Layer 4 of a small transformer language model trained on English Wikipedia (13 layers, counted from 0, width 64).
A neuron adds its activation times its output weights to the MLP's output. To switch it off is to set its activation to zero at one token and run the rest of the model.

Output weights of the MLP neurons that the questions are about. A number n stands for (n - 500) times 0.00065.
n0: 375 498 530 705 585 445 700 576 478 526 582 895 308 463 591 418 231 392 417 347 764 404 347 611 454 471 615 732 443 674 723 462 625 581 296 568 743 571 448 338 373 441 552 207 427 634 416 703 499 362 400 454 498 148 371 913 104 474 510 578 389 250 584 472
n3: 768 361 531 631 549 571 523 871 490 452 179 234 400 575 383 370 688 209 599 619 407 498 557 247 441 400 543 546 493 771 464 537 505 507 750 642 728 424 513 231 304 430 452 498 425 604 385 645 341 510 299 498 630 563 955 322 545 652 567 484 425 370 340 615
n17: 471 687 408 386 375 437 546 232 426 469 799 546 429 259 586 419 267 590 402 451 798 350 512 621 111 721 519 611 514 387 491 496 462 678 369 389 558 590 464 623 613 536 547 509 231 642 530 271 503 720 546 554 605 342 423 494 383 731 797 450 559 766 419 286
n28: 518 414 583 413 482 796 423 420 278 589 486 537 467 295 517 501 439 682 488 525 596 572 496 704 380 648 526 495 242 227 556 539 708 766 412 287 777 471 613 444 639 476 451 361 227 586 277 682 584 434 538 338 460 862 735 528 472 408 222 418 522 220 280 645
n93: 522 574 619 452 618 378 508 514 317 718 432 408 560 628 414 584 538 699 372 534 630 486 395 865 599 509 613 577 680 532 600 501 395 549 365 366 320 416 432 519 370 330 459 416 287 563 532 348 489 484 584 339 435 578 520 505 586 524 500 515 401 483 562 356
n105: 387 315 555 758 395 526 434 290 563 489 493 596 520 544 419 447 314 626 404 703 660 690 572 362 593 301 508 440 670 414 354 528 285 532 657 407 339 449 572 480 435 515 459 443 299 466 445 291 595 787 495 693 634 566 540 283 660 395 433 368 660 589 840 416
n131: 667 590 477 852 483 450 544 225 647 367 564 650 472 214 642 494 314 484 682 653 579 472 790 474 304 443 316 161 534 427 671 438 275 428 523 822 585 418 325 470 615 577 422 531 115 350 502 384 443 676 542 882 459 467 706 505 594 453 577 436 416 611 722 277
n171: 697 466 486 414 543 305 439 555 556 432 566 679 522 390 644 411 405 281 413 873 560 324 266 549 508 598 537 664 416 192 839 442 210 638 269 614 181 521 551 508 642 557 625 559 323 471 649 436 373 542 751 131 546 758 788 593 316 434 768 350 530 280 554 402
n194: 511 404 373 220 632 566 493 428 317 414 506 745 466 459 427 595 760 681 342 332 387 424 631 509 460 530 653 389 605 452 525 487 527 711 269 582 661 596 295 535 623 490 333 305 471 662 389 433 703 480 560 476 780 297 387 484 601 735 472 493 498 603 431 211
n199: 632 502 336 702 709 562 618 592 325 314 311 841 625 450 215 633 660 888 546 657 497 535 539 742 479 680 273 288 328 450 435 147 836 222 107 728 803 466 418 768 648 355 617 427 497 451 327 636 542 555 136 329 423 366 714 407 257 268 581 400 381 541 697 641
n215: 584 395 710 526 608 621 448 379 637 285 359 598 455 743 500 611 393 654 609 567 617 543 442 596 550 397 358 517 436 510 489 431 341 510 550 522 652 354 611 571 487 25 552 196 627 823 219 447 695 362 364 751 537 406 415 211 769 456 609 577 694 389 613 304
n245: 577 705 578 389 762 767 277 555 528 290 511 785 438 745 424 280 463 648 454 519 785 576 70 439 261 529 442 644 553 507 584 491 554 492 472 456 500 513 370 794 284 393 625 300 473 324 459 413 494 539 485 348 496 734 520 547 350 657 148 331 353 703 681 724
n247: 470 326 426 227 558 550 448 409 512 582 585 813 546 647 668 298 489 793 434 346 492 547 556 726 610 746 514 523 582 361 577 508 685 267 360 594 486 299 403 635 701 547 125 466 483 334 507 292 272 397 831 493 639 616 291 428 391 402 353 543 571 676 574 302

Each question names a token from some text and the token that comes next. It shows the activations a of the neurons there, in the order above. A number n stands for (n - 500) times 0.0013.

Then comes g, the gradient of the next token's log-probability with respect to the MLP's output, scaled to length 1. A neuron's effect is roughly proportional to its activation times (output weights . g). A number n stands for (n - 500) times 0.00094.

"3", then "."
a: 480 375 551 382 390 370 385 369 523 457 369 657 439
g: 327 325 582 435 493 449 299 499 641 410 299 453 528 501 677 702 438 620 360 473 481 451 246 580 562 414 652 557 504 586 666 443 573 545 635 282 420 580 411 378 585 647 415 485 320 474 411 470 805 595 634 360 476 582 180 708 485 416 449 752 344 467 733 731
Which neuron, switched off, lowers the next token's probability most? n3

" Three", then " with"
a: 383 582 411 385 376 551 375 370 589 372 371 422 389
g: 433 288 413 541 616 617 549 543 510 565 523 529 623 627 266 670 418 335 665 757 392 490 619 392 430 536 403 798 555 614 476 518 683 356 401 457 265 542 463 401 657 458 227 450 366 564 655 237 663 398 703 468 358 413 300 479 657 423 675 482 486 717 542 344
Which neuron, switched off, raises the next token's probability most? n247

"le", then " tank"
a: 410 387 634 380 369 625 381 385 481 508 674 743 370
g: 610 527 550 799 563 412 596 643 551 545 651 483 474 486 327 339 164 503 565 408 503 532 533 283 492 481 489 475 376 364 560 740 574 508 443 252 566 427 545 625 695 758 629 588 238 471 346 529 192 700 529 579 464 621 607 394 612 507 287 468 397 366 387 669
Which neuron, switched off, raises the next token's probability most? n215

" in", then " England"
a: 614 517 675 492 382 513 372 379 418 370 460 612 619
g: 302 361 558 414 893 587 368 598 428 438 315 443 509 221 613 348 518 389 551 481 284 641 407 364 358 525 569 563 429 413 434 523 569 446 684 459 533 362 448 882 695 599 385 649 698 694 434 519 480 706 463 569 428 364 498 269 633 606 609 591 483 460 451 489
Which two neurons, each switched off alone, lower its probability most, in order? n93, n171

" the", then " role"
a: 532 370 507 371 381 399 384 375 501 400 444 579 443
g: 555 562 316 432 436 425 602 428 533 561 260 470 528 685 309 417 682 828 471 679 613 435 330 493 665 329 390 445 662 710 265 665 397 448 561 748 381 448 683 495 516 531 427 381 469 591 508 410 663 516 260 594 511 673 574 576 723 291 366 302 491 500 403 383
Which two neurons, each switched off alone, lower its probability most, in order? n171, n28

" on", then " Call"
a: 563 505 504 388 377 447 375 369 466 371 530 453 465
g: 492 526 492 407 593 757 323 452 372 554 317 304 342 367 451 314 638 579 532 564 198 612 304 690 527 671 497 388 531 708 494 361 641 452 470 552 711 245 632 487 389 403 372 850 481 459 454 611 306 622 553 621 439 499 409 656 679 479 462 591 425 559 438 694
Which neuron, switched off, lowers the next token's probability most? n171

"s", then " was"
a: 380 383 464 422 373 655 372 373 405 369 462 723 401
g: 801 569 397 534 358 562 760 630 538 407 502 427 522 407 525 653 470 552 664 536 707 566 586 514 352 526 435 426 236 480 617 625 355 748 441 434 348 322 333 291 500 619 597 457 405 510 325 679 418 551 519 318 585 309 688 398 435 748 618 499 319 669 269 407
Which neuron, switched off, lowers the next token's probability most? n247

"tempo", then " Latin"
a: 375 386 691 377 431 433 376 378 554 371 429 650 444
g: 424 489 555 434 750 422 234 422 581 437 574 630 501 394 478 665 504 240 726 651 562 537 705 386 317 580 665 623 465 376 244 495 686 494 531 446 353 386 361 481 276 593 463 575 782 258 616 425 480 447 278 574 484 471 432 396 389 710 756 536 500 596 593 565
Which neuron, switched off, lowers the next token's probability most? n28

"le", then " Number"
a: 558 387 587 429 369 507 410 407 440 436 508 485 410
g: 647 729 451 603 383 501 388 668 694 468 494 713 470 408 448 420 270 307 464 651 767 560 613 363 401 707 480 402 212 431 367 582 645 522 536 441 403 689 461 338 517 426 444 508 484 276 625 740 304 252 537 582 367 473 520 579 500 717 401 633 385 664 406 562
Which neuron, switched off, lowers the next token's probability most? n93

" this", then " album"
a: 390 449 412 416 374 476 370 385 566 375 463 528 370
g: 446 554 670 471 819 115 671 615 476 578 462 524 461 449 605 445 557 534 501 582 462 256 662 536 516 422 589 481 490 590 323 489 671 449 683 320 601 325 218 659 500 556 551 543 596 312 549 308 390 659 488 411 330 548 276 330 501 597 301 738 499 648 531 560
Which neuron, switched off, lowers the next token's probability most? n171

" other", then " local"
a: 397 427 546 407 370 379 370 374 517 375 596 475 712
g: 340 513 505 480 536 517 624 286 334 303 368 333 580 641 300 457 396 703 646 362 411 767 432 329 448 660 766 618 445 434 398 390 738 529 580 479 388 608 284 485 353 509 563 450 486 580 771 515 495 576 588 666 721 365 296 472 365 671 583 567 347 419 562 665
Which two neurons, each switched off alone, lower its probability most, in order? n171, n131

" Mel", then " G"
a: 624 395 416 379 372 454 374 447 635 370 503 521 374
g: 693 526 822 641 320 467 392 603 497 482 619 409 477 364 390 491 247 287 754 544 479 392 659 514 608 800 482 530 281 448 412 638 597 563 534 463 522 215 547 583 489 455 397 631 394 255 557 612 422 493 439 445 337 387 643 512 641 653 692 467 375 526 622 261
Which neuron, switched off, lowers the next token's probability most? n247

" Is", then " Not"
a: 440 655 444 575 370 454 410 404 410 370 372 534 381
g: 531 385 637 565 423 398 466 552 574 486 670 408 257 486 392 742 442 522 401 699 508 224 501 445 431 731 629 381 416 421 340 471 763 402 406 427 591 446 754 468 348 609 332 607 615 350 497 478 281 356 659 477 257 653 601 384 643 628 784 581 416 517 666 468
Which neuron, switched off, lowers the next token's probability most? n194

" also", then " a"
a: 383 389 435 376 440 442 371 370 487 369 504 822 688
g: 200 446 327 503 551 678 378 572 561 502 511 528 522 649 436 364 459 466 512 517 406 244 512 554 357 339 265 636 451 655 197 309 477 509 328 637 474 579 468 741 564 310 465 567 638 540 531 496 318 717 644 542 486 533 454 350 419 647 721 668 775 726 498 571
Which neuron, switched off, raises the next token's probability most? n199

" ", then "s"
a: 515 478 466 384 394 428 372 387 411 382 371 674 440
g: 380 470 270 467 496 707 470 416 392 454 415 698 490 398 468 219 629 586 824 452 428 438 334 330 709 543 605 350 422 488 632 574 513 732 606 610 337 551 447 825 416 383 543 290 444 500 457 514 655 487 659 691 525 449 541 354 515 706 332 489 346 485 348 696
Which neuron, switched off, lowers the next token's probability most? n245